Layer 8 of a small transformer language model trained on English Wikipedia (11 layers, counted from 0, width 96).
A neuron's activation on a vector x is squared ReLU(weights . x), where the dot is the dot product.

Input weights of the MLP neurons that the questions are about. A number n stands for n times 0.0088.
n2: -17 -27 -23 -2 3 25 11 -5 21 -6 -20 1 -3 -32 -3 -3 3 -14 44 -22 14 -22 -12 -24 15 -20 -2 -16 -23 8 -10 -15 -23 23 0 38 28 23 -7 -19 8 14 -28 41 0 -10 -30 -15 -6 -19 -24 -8 -10 -10 -50 -47 5 -22 31 -26 -17 15 8 -48 16 6 10 15 19 -8 31 -8 -6 5 8 13 18 -1 -22 22 -2 1 11 31 -3 -10 -15 -37 1 -43 7 31 16 28 -7 -19
n22: 21 8 13 35 34 -26 -12 8 -16 21 -36 -26 16 23 8 -23 -7 -17 29 -31 -31 -6 -2 35 15 -11 1 16 -22 -17 43 30 5 -21 -14 -47 43 -35 -14 21 9 22 1 -4 -5 11 -6 -15 7 1 26 -20 4 91 65 -10 -2 -30 0 9 8 -50 -16 45 4 -18 5 -1 6 10 -8 18 26 -19 13 -15 10 26 49 25 -4 14 -11 15 -10 -5 7 -6 -22 -16 7 -20 -16 -13 9 15
n40: 8 7 -4 10 -39 26 13 -8 -31 15 34 8 -27 -16 12 47 8 -43 1 -31 1 22 -19 39 -12 33 -38 11 -23 10 7 18 -1 -27 0 -23 -4 -36 -7 -14 29 27 22 -9 6 -22 -3 8 0 -18 42 22 -24 -23 30 -28 18 -15 -26 7 9 7 13 -34 7 30 -2 18 -40 20 -15 -29 -18 39 35 45 -29 -22 17 40 -15 15 4 1 7 38 26 9 1 -22 -44 23 -18 -40 -5 -39
n52: -6 42 29 -9 -2 37 -31 -4 -18 1 18 -17 -22 9 7 -7 -32 -30 62 -24 -38 22 -17 -14 -22 -22 -5 -9 -14 35 -10 -16 -16 16 20 -6 -33 -5 -7 -15 -29 33 14 -69 -23 -13 -13 5 2 -2 11 48 -8 -3 27 -23 16 -11 10 37 -33 14 -16 -2 -3 13 12 13 19 1 27 -16 -61 20 13 0 -13 48 -5 -49 36 -8 24 12 6 -17 -7 -20 -21 14 10 32 -12 19 -33 -15
n53: -58 4 -39 20 -14 -31 -6 -37 8 10 -17 6 -17 -21 -15 11 7 -23 22 -35 -6 -34 22 -5 -32 4 -18 -13 -8 9 5 -38 32 19 -14 19 -18 -4 0 33 5 -7 -18 -1 -2 33 -4 -29 -2 -22 24 1 -8 -5 -37 -29 5 -23 -24 8 -2 29 0 -22 -11 -4 17 7 -27 -7 33 34 -3 -15 -8 -17 -18 -47 19 2 22 12 6 8 22 -18 -1 -50 3 -4 -17 15 2 -21 -13 31
n64: 43 29 -23 30 -6 31 -12 -5 -35 63 26 5 -19 0 7 1 -19 -2 5 10 8 1 -4 -18 15 -10 29 23 -16 12 36 -25 9 22 -14 10 -3 12 -17 -16 -17 34 -11 -25 25 -39 20 16 -32 -46 -12 15 -23 26 5 -18 36 8 14 8 14 36 -8 -9 60 -8 1 -7 26 -3 -13 27 12 78 43 30 18 -1 -19 49 -45 -27 20 23 27 -41 2 -28 24 18 -28 -32 -5 -59 34 30
n70: -21 8 -2 4 -44 40 1 1 12 6 3 2 16 -31 9 25 -95 3 20 32 20 -49 -17 -4 6 -6 -18 23 4 4 10 18 -59 -10 -33 -7 -35 -17 55 -48 -21 0 -1 8 -14 -60 22 -24 -11 -16 -2 -5 6 -24 -20 -17 10 -25 -4 -55 31 6 -14 11 -12 -6 14 -8 0 6 11 20 31 -48 -51 -19 4 -43 -28 7 -33 40 13 19 -49 3 8 8 13 -9 24 9 16 18 40 -18
n87: -41 -2 44 2 -11 16 43 -17 -21 11 -19 5 33 -10 -67 25 1 7 -20 -8 15 13 -12 -10 -4 -37 -16 -13 -1 -20 -16 16 7 -17 0 18 -17 12 6 -30 -16 -20 -10 -1 -2 43 -10 13 -18 9 7 2 -10 22 16 -27 1 -35 -13 26 -27 -17 -16 10 -16 23 8 15 11 21 -20 -14 -13 -5 34 -20 7 6 7 -9 1 -5 -4 13 17 -14 -24 -19 -1 -3 -2 13 -4 -20 -10 -22
n95: -55 7 28 -1 -19 -19 -38 19 15 -11 -9 -25 3 9 -41 -39 -16 36 10 3 -44 -38 8 13 -1 37 -41 28 36 5 -20 -39 -16 -9 -1 -14 2 -39 58 -5 -9 27 28 -1 -34 25 -18 -21 -23 -22 12 -1 2 1 -59 -12 17 35 -17 30 -2 8 -38 41 24 -7 -17 13 -6 -32 50 -9 -2 2 4 31 -34 38 -4 -75 -5 43 33 -7 -8 3 15 -29 -5 -12 10 7 -9 5 -40 36
n107: -11 10 11 -25 20 -5 -35 -7 4 36 12 -14 36 17 -22 -19 -15 31 9 35 -9 10 -7 9 5 -13 -16 1 -15 3 -1 -22 -31 2 29 -2 23 -19 11 8 4 12 -31 3 -23 8 -2 5 22 13 -9 6 22 20 -18 2 -42 23 -43 -7 31 2 -8 -32 26 8 5 10 3 13 0 -22 -14 -13 31 -2 11 30 24 -2 -28 27 6 21 -22 -7 2 -11 3 -3 -25 -23 -11 -28 24 -3
n109: -1 -10 -1 -6 -5 30 -7 45 15 4 -23 -26 -2 -12 8 -15 -23 33 -2 -29 22 -34 -26 -18 -7 -8 -1 -6 -35 6 9 -15 1 10 17 20 13 1 9 -38 -11 14 -10 -34 -11 -34 29 -3 33 -16 1 25 -5 10 5 -44 26 -1 38 29 5 -11 25 -9 -17 1 -2 29 4 -26 -28 -10 12 8 -35 -4 22 5 18 6 -13 -4 12 -31 27 7 -42 8 7 -40 19 20 -4 -1 29 7
n113: -9 1 -12 9 -39 -16 -1 26 -1 3 15 19 35 -44 -21 7 4 -33 20 -8 22 35 -18 16 12 19 3 -27 4 1 27 35 17 22 -17 19 -3 -24 7 -14 -19 -10 19 -20 -34 -2 3 -24 -3 9 44 37 -34 1 33 1 -6 8 5 3 12 1 14 29 25 41 -25 -8 -1 16 -10 2 -19 23 11 -16 -13 14 11 -20 -44 18 8 -6 20 2 -20 -35 20 15 14 24 7 -13 3 -28
n121: -6 29 9 -39 8 5 -1 19 24 5 13 -15 28 -18 -15 15 17 20 -5 -21 7 -25 15 -36 41 11 8 19 37 45 15 16 0 16 -14 -19 -10 10 -8 -10 -30 -16 -5 -5 -30 58 -29 -13 7 1 3 -5 48 -18 -21 24 30 -29 -3 -18 -18 -19 8 -12 21 3 14 45 16 -12 -1 9 -15 -26 1 -1 39 -37 26 7 1 -12 -16 24 -10 61 0 -19 -16 -13 -7 25 35 -3 -38 18
n185: 2 0 -21 -1 -10 -41 10 -15 3 -13 9 -2 18 33 7 -34 -60 5 7 -68 -13 3 -18 6 28 11 -13 7 8 1 38 19 -2 -17 4 -26 -22 -27 8 4 -5 54 -16 -26 -9 -15 1 4 61 25 1 26 33 17 20 -7 -1 26 -13 7 -22 7 31 -35 22 13 -6 -29 6 35 -7 -8 36 -16 -31 42 39 -17 -6 -15 -3 2 -43 -7 27 -52 1 4 40 -3 36 12 -10 -9 37 -2
n196: -19 -15 5 16 -17 9 16 11 18 31 39 -17 -29 -25 -31 -4 -21 -25 -34 -17 25 -3 23 26 -2 -11 33 -31 -29 -42 43 -4 35 22 17 18 12 -13 -41 8 -13 1 25 -15 -15 27 11 28 -3 1 9 0 -44 -17 25 -27 -14 16 -8 -16 7 4 25 -24 -29 22 -26 8 -20 9 -8 -62 -17 15 -9 27 5 11 -30 -26 24 13 2 7 2 -4 -22 41 -32 -27 1 -57 -7 29 50 12
n199: -6 -5 -5 13 -19 23 -33 -25 -9 18 -9 -3 26 -4 15 -20 27 -1 -16 -35 -19 -40 -17 -8 -16 11 7 11 -4 14 9 34 -10 13 32 -45 -21 -47 -13 32 27 8 62 -12 -1 -28 4 21 19 9 32 -1 2 14 13 2 -21 -34 -3 -18 19 -13 2 30 -8 12 9 -12 -29 -9 70 -17 -7 3 32 36 -12 -19 12 9 26 -2 -17 44 -8 -1 -7 -17 9 -19 -4 -51 -45 -7 -21 -7
n212: 10 4 0 1 -23 8 31 16 -28 -34 -7 5 -38 -11 8 33 20 -16 23 -38 13 -38 -11 14 8 16 17 -5 -40 9 32 -9 57 7 -14 69 17 15 -7 23 -46 -16 37 -10 -5 -3 19 52 31 11 23 26 14 22 7 -4 2 -13 10 11 19 35 -7 -49 -14 41 -21 -39 -1 -4 9 -14 -7 2 -28 -21 -17 5 -30 -41 0 -9 17 21 9 -33 21 -4 -18 -6 27 -69 -30 27 -20 -33
n244: 41 1 -32 12 -21 15 3 28 -25 6 13 22 -17 35 28 4 -53 -7 -3 3 -18 -27 16 -15 36 -3 -34 -25 -24 -26 15 5 8 46 16 37 13 1 36 -18 5 -14 30 9 11 10 -22 7 8 -18 -32 -55 -11 10 6 -26 3 -13 3 12 19 -22 23 -10 -11 22 26 4 3 1 -6 -5 -44 21 -20 28 5 3 -10 -6 28 19 -8 9 50 17 -7 13 -6 -6 8 7 -4 3 -30 -28
n257: 22 19 28 -10 -15 -14 -8 -10 -1 -16 12 0 6 -22 -15 -34 21 9 -42 -1 -24 -10 23 -3 10 -5 -37 -28 48 -23 -15 -34 38 22 1 -7 -26 -1 -14 -3 20 7 -24 8 0 -17 -32 9 1 14 -19 12 38 -17 47 29 5 -45 20 -16 19 21 20 8 -32 15 -4 28 -10 6 12 29 -4 44 -28 9 -14 -1 5 3 -19 -14 77 35 -1 18 -17 -15 43 -16 14 23 -13 27 6 -20
n263: 0 -8 74 -22 -20 0 -4 -20 11 9 4 -16 19 -37 -15 17 14 27 -4 18 20 -53 27 13 -8 28 -76 20 -8 -18 -42 -19 -37 34 -20 7 11 -9 -14 -13 -8 6 10 30 -28 28 -39 34 -24 14 1 -7 18 10 12 35 -16 -14 -6 -9 -60 -26 4 -9 -7 1 30 27 -11 -33 2 -28 16 -33 8 -9 12 26 60 -24 -31 11 -2 0 -3 24 29 46 -10 -15 2 9 19 17 2 18
n279: 5 19 -11 25 -11 2 -11 -14 -16 0 23 6 46 1 56 1 36 -10 32 -47 -1 4 -2 27 -34 -25 1 18 -41 -11 -17 -34 14 11 3 11 1 -14 1 -33 -9 53 -43 -13 24 -44 31 1 -39 0 27 14 -6 -2 -31 12 1 -1 16 -11 2 4 38 -9 16 -5 39 -11 -6 30 28 -19 18 30 21 14 -40 1 -51 16 7 4 6 -10 0 25 17 4 1 32 7 3 -38 -50 38 -27
n347: -10 -15 -8 20 -6 5 -3 25 -12 -8 6 2 -16 -15 -17 -29 -23 -13 -30 7 -31 -10 -19 -10 23 20 1 -27 30 -2 0 -16 35 10 21 20 0 -26 9 6 18 21 21 14 -6 2 -10 17 -12 -22 -19 24 -7 -24 -14 7 -38 3 -5 15 -25 17 9 -4 -1 -50 14 48 47 -1 -36 -6 25 -8 10 13 -1 13 10 -4 -8 23 -21 -7 -21 -3 9 -12 34 10 49 -12 50 -30 -23 3
n369: -2 1 -13 22 -17 11 -26 49 -36 46 -34 -17 -12 10 14 -13 -30 1 -10 -13 32 -18 -48 -5 43 35 21 3 42 22 28 -23 28 -38 -23 -4 24 -19 2 -17 -5 39 -26 -18 -11 -36 4 -10 -13 -7 5 -9 15 46 -26 6 40 23 8 -1 -11 17 -27 1 -8 -25 -5 -26 -15 7 9 15 11 4 1 -27 -22 27 -13 -16 -20 -27 -20 -3 23 54 13 1 -9 7 -33 0 12 24 -19 -24
n381: -59 45 26 10 -33 -6 17 13 11 35 -14 -22 -26 17 14 8 -1 24 -21 5 -22 26 -22 13 6 -45 5 -8 -16 10 -18 -24 28 0 17 25 11 17 0 5 -17 26 7 -14 -53 -30 14 16 -27 -38 32 26 -16 -8 2 -6 -7 10 37 58 -21 23 -4 12 3 8 -17 50 -15 22 14 9 34 15 2 2 -5 17 -20 31 20 13 32 18 15 2 21 -49 -7 39 29 19 21 21 18 -42

Each question shows a token from some text and the vector x that enters the MLP there. A number n stands for n times 0.064.

" The": 14 25 -4 18 7 -19 -32 -16 13 -7 13 -7 -8 9 -16 -1 3 -10 -4 25 1 -6 1 -28 31 -7 22 5 24 2 -44 24 -31 -8 7 1 7 16 -14 -2 0 7 -16 23 -6 15 16 -2 1 -5 21 10 -25 -18 -2 -1 9 -16 0 70 -8 -2 -21 15 4 4 -1 -5 3 -19 10 32 12 2 -18 -1 7 -29 2 -9 -8 -13 -16 -24 -3 4 -3 18 -13 32 6 -10 -7 -16 -12 -8
Which two neurons fire most, strongest first? n381, n121

" Gh": -14 -66 7 30 21 17 14 31 30 -10 -54 11 -18 -13 -36 -11 -5 13 4 3 27 33 17 1 6 -3 -7 12 24 16 -6 23 9 2 9 -11 6 15 -20 -32 51 0 -3 -22 21 10 4 -9 28 -12 15 0 3 -53 24 19 -21 2 16 -1 -16 -18 17 32 1 2 -11 7 33 -21 -5 -15 5 8 -16 25 3 15 -7 8 19 -14 -8 -49 6 13 3 2 -7 9 6 -2 -9 -17 -22 -1
Which neuron fires most, and how strongly? n347, at about 11

" finished": 23 -18 -18 -8 9 -6 -34 6 12 -4 26 -10 -22 4 -33 -5 -5 -24 26 14 27 17 23 4 -1 -38 10 -10 8 -4 -33 5 -10 -28 16 17 2 30 -14 -17 9 9 -8 4 11 -3 30 3 45 -23 24 5 -25 -21 -10 -5 -25 -29 -1 46 23 -8 32 -4 2 -7 4 -13 12 -40 34 10 -7 12 -11 21 4 -13 -17 -12 12 -31 11 16 2 -7 18 13 -3 28 -12 9 3 -12 15 0
The three highest activations, in order: n52, n64, n279

",": 13 -17 13 -17 -9 -26 -24 23 19 -26 1 -7 -19 -12 -18 18 2 -40 -12 32 -4 -13 1 -9 7 15 -52 15 -2 14 12 10 -33 -7 0 -20 -8 0 20 12 -7 -3 1 48 15 9 44 11 32 7 10 -4 -12 4 1 32 8 -15 -27 36 31 -1 -11 20 -20 17 -11 5 -24 -5 0 26 1 -4 -44 -4 13 -11 4 -19 26 18 -24 -20 -5 20 -4 12 -19 15 -14 -17 -24 -2 5 12
The neuron with the highest activation: n70

"=": 35 25 -2 -27 -14 -16 -19 -13 15 -5 7 -5 21 -11 -2 29 7 12 -2 38 47 -31 8 -35 6 18 -15 8 20 16 -46 6 -28 5 -9 -13 -2 9 20 -26 11 -4 25 7 -5 17 18 -6 53 14 5 2 -21 -31 11 20 -41 -3 16 22 -7 -1 -4 13 16 -10 -4 8 -7 -27 35 6 14 12 -27 18 -3 18 24 -3 3 -24 -8 -31 21 36 10 7 -14 24 -19 -21 19 -3 -31 6
Which neuron fires most, and how strongly? n263, at about 56

" i": -16 -38 4 -11 17 -56 -24 32 -16 -20 5 -5 2 12 -18 17 -2 1 17 13 14 28 21 -26 -9 -6 52 15 -1 71 -3 10 -8 -10 -17 -9 4 8 -8 16 44 -14 -1 28 13 -20 35 -2 -2 -9 22 18 -10 -42 9 0 12 -10 -4 23 14 9 -20 8 11 6 0 11 24 -8 -1 16 24 11 -42 0 -4 28 -6 -2 -2 -9 15 -7 0 17 1 12 3 19 3 -13 6 -3 28 -24
The neuron with the highest activation: n381

" the": 23 15 -9 3 10 -28 -17 -33 20 5 21 -8 -8 7 -4 -4 0 -3 4 18 -5 -14 3 -15 33 -9 28 -2 24 15 -34 13 -27 -26 7 -1 -4 17 -9 -10 15 9 -14 18 -3 10 7 6 16 -6 18 6 -35 -30 -5 10 3 -31 -1 71 -3 -5 -15 13 -8 3 -6 -4 -3 -16 23 23 15 -3 -13 1 6 -32 2 -1 -17 -11 -11 -12 1 7 2 20 -19 12 5 -17 -12 -20 -3 6
The neuron with the highest activation: n121

" |": 15 -25 7 -20 28 -10 -28 -1 -11 -1 27 16 -10 -9 -15 -13 28 -25 -12 51 26 -3 -15 19 11 7 -14 13 17 1 -26 24 -27 5 -11 12 -12 -8 12 6 0 -20 -21 6 -7 18 25 3 46 -14 -12 -39 -7 -17 7 15 13 -22 -15 49 19 -34 5 14 9 11 -19 -1 -2 -17 25 9 -8 11 -2 8 12 -24 21 -9 -13 19 -3 -5 -2 16 20 18 -7 22 -22 -4 -20 1 5 6
Which two neurons fire most, strongest first? n263, n107

"^": 9 -8 8 -11 20 -28 9 14 17 4 -7 3 -25 -17 -47 18 9 -1 25 58 33 4 -1 -6 -26 -8 7 4 -3 -6 35 6 -7 23 -1 -15 28 15 1 1 2 -23 -15 4 21 4 28 -2 26 11 -37 -38 -26 -13 1 -13 14 -15 -17 3 23 -14 -19 8 -11 16 0 21 16 10 14 0 9 17 -34 31 13 -38 17 -34 -37 17 6 -32 11 -16 10 29 -10 38 -12 5 -13 -26 -1 23
The neuron with the highest activation: n196

")": 27 -22 6 -9 24 -5 -9 -2 20 18 20 -2 17 -14 -15 44 -7 0 17 35 9 0 -15 7 -10 -9 -11 -4 5 4 13 6 -28 15 -17 2 1 7 8 -11 -6 2 -22 17 -11 11 52 4 24 6 1 -29 4 -13 3 10 -33 -2 -8 41 25 -31 -3 1 -11 0 -27 -4 51 -3 33 -5 6 8 -16 4 16 -37 2 18 -5 25 -5 34 10 39 -2 15 -22 12 -23 -13 -5 -28 -16 -6
The three highest activations, in order: n107, n70, n121

" a": 21 -6 5 -17 37 -38 -24 -31 24 10 39 -1 -2 -4 4 9 -3 0 -4 5 -11 -11 18 8 30 -20 21 -18 10 6 -13 3 -12 -21 4 -8 -10 26 -22 0 29 -6 -17 31 1 -6 35 21 23 -11 -6 -23 -4 -37 -4 -7 -14 -18 -6 58 6 0 20 11 5 2 -16 -15 -16 -12 32 13 9 -9 3 23 22 -16 -9 1 1 -7 10 8 -6 -2 13 28 -8 21 -20 -8 3 -30 4 18
The neuron with the highest activation: n107

" x": -6 -62 -6 -4 5 -38 -11 21 14 -6 -14 1 17 -11 -11 21 0 -13 4 54 -10 32 18 -20 7 7 -11 28 4 32 13 21 -27 8 8 -9 -15 6 -27 12 14 -5 -7 22 0 -9 47 5 36 3 -21 -14 3 -8 2 18 11 21 -21 14 46 -5 -6 40 -18 17 -21 -21 -22 -14 -12 5 0 14 -25 -20 16 -2 25 -4 0 6 1 -24 -16 23 4 5 -12 -11 22 -19 -7 3 24 -14
Which two neurons fire most, strongest first? n70, n107

"more": 16 -8 -12 -13 -5 -29 -4 -30 10 -29 -4 13 14 -10 -27 2 18 -21 -27 9 12 -16 -23 -12 8 1 -12 -20 16 -14 -16 52 9 14 -7 -43 -19 4 -23 24 7 -49 -40 -6 -19 -5 10 -12 19 33 30 -8 -9 -19 -11 22 -22 -14 -16 29 5 -27 -16 10 -17 8 5 -10 2 -7 27 -4 13 4 -48 9 11 0 -9 -26 16 -33 18 -11 25 8 -18 8 -17 18 4 -7 -14 27 -10 -2
Which two neurons fire most, strongest first? n257, n199

"ati": -1 -27 -19 9 11 -70 13 -51 24 -26 -6 0 -6 -4 13 -22 17 -3 -13 2 2 -12 -29 -24 20 1 19 -17 -3 -3 -19 2 2 2 -23 -2 8 -10 -24 1 24 -17 -37 4 -10 -11 -12 -21 27 3 -20 -7 -27 -23 -35 49 -11 -11 3 19 -1 -22 -25 35 -2 13 -5 -7 -18 -20 39 -1 29 20 -47 -2 1 0 -2 -9 30 -17 -19 -5 -2 15 -12 -3 -15 14 -14 -19 -20 14 16 -2
The three highest activations, in order: n53, n199, n257

"it": 21 9 3 -2 22 -32 -20 -20 6 -40 35 -8 -19 -5 -2 24 18 -8 0 -38 34 -9 2 -1 -19 -1 29 18 12 -32 -29 3 19 14 -14 -3 -22 7 -3 7 16 11 0 15 12 10 12 1 35 17 32 -11 -23 -33 -1 3 -52 -13 -5 44 -7 -10 -10 17 8 -4 2 -33 13 -31 1 16 -30 21 -27 -22 -11 -11 -22 -6 27 -2 9 -9 16 15 0 9 -3 21 -28 -1 -5 -7 9 6
The three highest activations, in order: n53, n279, n212

" They": 18 13 -14 23 27 -10 -34 -5 -6 -16 9 7 18 10 -44 9 -2 -26 -14 23 -5 9 6 -33 6 -2 13 9 25 22 -52 8 -17 -12 13 -20 -10 27 3 -23 17 11 -8 11 0 26 11 -14 31 -21 19 -21 4 -12 -19 -24 -16 10 10 36 5 -5 16 24 33 14 -25 -10 1 -7 1 36 7 -5 -43 14 21 -19 -11 9 18 5 6 27 -1 6 10 27 -23 22 -8 12 7 -26 -24 12
Which neuron fires most, and how strongly? n121, at about 12

" Ca": 1 -35 1 -7 34 -27 -23 25 15 -1 -5 11 0 -16 -42 -1 -6 -24 -3 10 32 21 5 -3 25 -6 19 -4 5 -7 -8 15 38 3 -46 6 -8 14 -21 -7 54 -10 -25 32 19 -9 28 -9 24 -7 -16 -8 2 -19 2 8 4 6 22 10 25 -24 15 35 -12 37 0 -4 7 -19 38 -22 8 -19 -19 -11 -24 21 14 18 32 -19 15 -18 -12 -3 12 19 -13 19 -1 -19 -11 -6 -16 6
The three highest activations, in order: n196, n257, n22

" ft": 16 -9 11 -1 -2 -12 -11 21 1 26 16 -6 33 -6 -7 15 -3 -7 4 32 14 -1 2 41 -8 -18 1 7 0 -2 16 35 -22 23 10 9 -1 10 -22 21 5 -30 -8 17 6 15 27 -6 24 0 6 -32 6 -10 2 -11 -15 2 -28 43 36 -22 8 2 -6 -1 -25 -19 26 -13 60 7 17 2 -34 32 8 -41 5 -9 12 -29 21 -18 -3 -9 -4 35 -2 20 -2 4 -17 -15 -3 2
Which neuron fires most, and how strongly? n199, at about 4.4

" Ohio": 9 -16 -23 12 18 -35 4 -21 7 14 -13 0 -5 -13 -34 -20 21 -10 -22 19 -17 13 -24 -9 24 -27 -1 6 -22 -4 -39 13 6 21 -17 -6 -12 13 -15 -28 -10 -32 -32 -8 -5 -8 16 1 27 5 -25 -6 -21 -14 -15 32 -40 -7 -11 12 23 -13 -5 17 -31 12 -2 27 -7 -41 44 23 23 27 -62 7 -11 -9 1 -2 15 -14 10 -28 -3 -3 -21 20 -24 16 12 1 27 11 -17 -1
The neuron with the highest activation: n257

"8": 1 -15 -3 4 -1 -40 6 -7 9 12 34 18 0 -12 -5 43 7 -3 -3 26 -21 13 -25 20 23 6 25 12 -1 -8 7 19 -10 7 -1 -19 -9 7 -12 6 -1 -17 -29 -3 -29 -23 11 -7 36 25 6 -16 0 -13 -16 17 11 4 13 41 33 -50 6 31 -30 -12 -7 0 6 -36 27 -8 2 -4 -17 17 5 -29 -18 -17 19 -8 -26 25 8 28 11 38 3 15 -1 -1 -15 -5 16 13
The neuron with the highest activation: n199

" 5": 6 -11 -16 9 -14 -33 -3 0 -17 23 9 7 -6 -13 -24 16 20 21 3 30 -12 20 -4 -22 14 -9 8 24 1 2 -34 20 -10 -2 6 -25 9 15 -11 8 15 -44 -15 4 -21 7 18 -7 30 17 -11 -9 -16 -18 -15 6 0 4 -4 54 26 -19 34 -2 -1 9 2 -9 -1 -27 41 -13 -11 3 -20 -8 4 -13 -15 -12 38 -26 -5 -10 7 6 25 37 -14 30 -2 -4 -8 -3 -7 17
The neuron with the highest activation: n244

" 1968": 10 -19 -3 -6 39 -14 -11 -21 10 -19 22 -8 10 -9 6 39 16 -7 9 21 -12 -12 -16 7 5 -17 -10 1 8 7 -57 46 1 -1 12 -13 0 21 -4 -10 7 -47 -1 18 0 -2 29 0 39 8 -23 -4 6 -22 2 9 -11 7 13 38 44 0 6 -15 -18 9 -1 -2 -19 5 17 -2 24 7 -42 18 -6 -19 -23 -7 4 -14 -15 -25 6 -15 0 53 -19 34 4 -11 -5 -22 13 7
Which two neurons fire most, strongest first? n212, n279

" S": 5 -25 -10 1 21 -45 -11 9 29 -23 -27 -5 -37 -7 -22 20 20 15 -15 29 17 40 7 -11 29 5 30 8 -15 6 -25 20 13 10 -3 11 7 -21 -37 -17 8 -23 -16 15 29 -5 22 -6 33 -3 -22 -11 -22 -54 -8 -17 -29 -1 1 21 -3 4 19 -1 14 4 -2 -39 4 -37 27 21 0 33 -6 -3 2 16 -4 -8 2 10 23 -24 -4 14 -15 20 -8 -16 7 -13 4 10 -22 -23
The neuron with the highest activation: n2

" 2": 8 -22 0 1 22 -62 12 3 14 -5 -2 17 -24 8 -24 42 16 26 22 1 18 0 -7 -12 -6 -3 -3 16 -16 26 -35 18 -6 -2 9 -7 19 9 -11 -5 13 -28 -6 -11 -4 -5 28 -50 53 3 -10 -21 -12 -58 -4 -11 4 -3 -13 37 21 -19 -4 -11 20 1 2 1 11 -17 23 0 -5 23 -18 -6 16 -19 -9 -1 30 -10 -2 -20 -8 18 7 10 0 8 9 16 -7 14 -5 -9
The neuron with the highest activation: n121

" 2015": 18 2 -14 -11 32 -29 -10 -16 7 -26 5 -9 -11 -11 4 29 33 -12 -5 13 -3 0 -27 12 -21 -11 10 20 -2 -3 -28 7 -15 16 3 12 -8 50 -7 -33 35 -37 -25 2 -6 -28 17 2 12 12 -12 -32 -5 -19 -15 15 -28 11 32 28 37 -26 2 7 -19 -24 6 10 -7 -2 24 5 18 17 -57 14 7 -6 -4 -15 5 -18 -11 28 15 4 3 38 -17 2 1 -31 16 -2 4 9
The neuron with the highest activation: n279

"il": -17 -74 -5 -17 20 -17 12 6 5 3 -24 -6 -10 -17 -30 39 22 0 -1 5 7 27 35 -1 -13 -23 10 0 -21 17 -11 -10 7 13 17 3 -14 33 -4 -37 35 3 -24 24 13 15 9 -18 14 13 11 12 -13 -8 -7 21 -35 -9 16 34 -5 -15 -12 3 13 6 -15 3 1 2 5 15 8 -9 -27 -6 11 -8 7 0 42 -21 -20 -14 3 6 -5 -20 -21 -33 -6 -17 -3 -19 8 -1
The neuron with the highest activation: n87

" Hi": 26 -50 1 8 21 -35 -15 9 44 -14 -27 17 -30 9 -28 -7 5 2 -10 13 30 11 0 -29 26 12 45 -13 -8 3 8 23 15 -26 -11 5 23 3 -23 -43 25 -4 -4 7 16 -10 12 -18 25 -11 -2 -7 -3 -50 -10 12 16 -13 0 -14 8 0 15 7 -9 19 -5 20 30 -42 38 19 -5 6 -29 13 -3 3 11 -2 2 -21 28 -22 12 -1 16 12 -36 9 -7 12 -6 0 -21 -14
The three highest activations, in order: n2, n109, n121

" of": 9 -6 6 19 5 -22 5 22 20 -3 -2 18 -11 24 -29 -3 24 9 -1 15 -2 40 -11 -8 -6 8 -14 4 19 -2 -17 30 -12 -26 9 -3 -7 -2 7 -5 46 -12 -15 30 22 5 -17 14 1 -12 19 19 -32 -8 14 -2 -25 4 -17 41 48 31 -34 -5 -17 21 -14 23 33 -27 17 8 4 -3 -21 24 2 25 -19 -25 0 1 -21 -35 11 7 -30 -6 13 28 7 -21 -3 6 -22 -5
Which neuron fires most, and how strongly? n95, at about 13

" sites": 21 -20 -2 -2 9 -23 -19 15 -12 17 15 -4 32 -4 -32 12 -12 5 -3 15 21 5 0 -48 -10 5 21 -3 11 13 -29 0 -7 36 26 0 11 8 6 -22 5 5 -12 -1 6 27 0 -14 27 1 35 -22 -13 -28 7 4 -66 -7 -30 45 27 -21 -5 12 -11 -3 -20 8 23 0 27 7 10 -2 -60 6 13 -8 -25 -7 -13 -16 7 1 1 21 -3 15 -2 20 -27 3 12 -18 3 2
Which neuron fires most, and how strongly? n107, at about 7.3

"d": 16 12 -15 -8 8 2 -30 30 20 -27 8 -10 17 -7 -31 29 -21 -19 -3 10 56 -4 21 17 13 -5 35 18 -6 -3 3 19 -22 9 8 5 -19 8 -13 -4 16 25 17 -6 3 11 12 -8 46 1 19 23 -13 -7 21 0 -19 -20 -30 38 22 -4 -6 -21 -18 -3 -2 -33 34 8 13 13 20 9 -30 -2 6 -18 -31 -3 34 -24 4 1 3 1 -1 -9 8 28 -22 -2 16 -12 30 -13
The neuron with the highest activation: n185

" Sim": -7 -43 16 14 28 -9 -19 3 20 -25 -22 5 -18 26 -20 8 -15 16 -18 12 25 15 16 -32 33 -1 28 12 14 2 -18 8 28 -1 -20 -9 14 13 -18 -32 58 11 -44 15 24 7 13 11 -2 -11 5 -26 -27 -44 17 40 -18 -2 11 7 -13 2 -4 4 10 0 -12 -11 20 15 10 -3 -5 13 -36 21 39 -1 23 -24 28 11 3 -46 8 24 -22 13 19 17 6 8 -16 -19 4 -3
Which neuron fires most, and how strongly? n347, at about 3.8

" entry": 21 -23 -10 11 31 -15 -24 9 2 -47 24 -7 5 -5 -22 14 -17 -26 4 39 14 -25 -1 4 3 5 24 6 17 16 -45 1 12 -4 12 -3 -11 25 -18 -4 9 -7 23 3 -9 2 18 -19 24 -6 16 -20 -21 -6 10 3 -35 16 -33 54 -1 -9 0 13 6 -1 -13 -22 26 -20 -1 -11 -5 5 -30 2 1 -17 -13 -26 -7 -29 10 -1 -15 17 7 6 22 40 -21 -15 -4 -13 21 2
Which neuron fires most, and how strongly? n347, at about 1.6

"well": -14 -63 6 -6 12 -3 9 -14 -4 1 -21 4 6 -11 -35 11 16 -3 -7 2 10 15 13 -65 -3 -16 -10 -3 -8 13 -45 6 -8 19 -4 -12 -29 45 -17 -7 -5 -2 -34 7 -3 10 33 -12 7 12 10 4 -20 -3 -15 27 -25 -16 -10 43 8 -8 -11 8 11 15 12 3 10 12 11 12 7 15 -24 0 -13 -23 9 11 44 -16 9 -21 3 1 13 -7 -30 -3 -7 -5 -16 4 -8 -4
Which neuron fires most, and how strongly? n87, at about 21

" through": 31 11 -22 -18 12 -12 -23 -6 7 -16 3 -8 13 -3 -24 9 -3 -11 -22 8 -12 -1 8 8 24 -2 10 21 21 9 -9 -3 -3 -14 13 -6 0 19 6 -12 -13 15 22 10 26 -2 15 19 41 -11 58 -6 -26 -28 25 -11 10 -16 -3 61 3 -7 -5 6 -29 11 -17 0 -3 -29 24 1 10 -13 -30 10 -2 -8 -16 -9 17 -8 -8 1 -2 19 3 -2 -12 15 16 -6 23 -19 2 -14
Which neuron fires most, and how strongly? n381, at about 3.9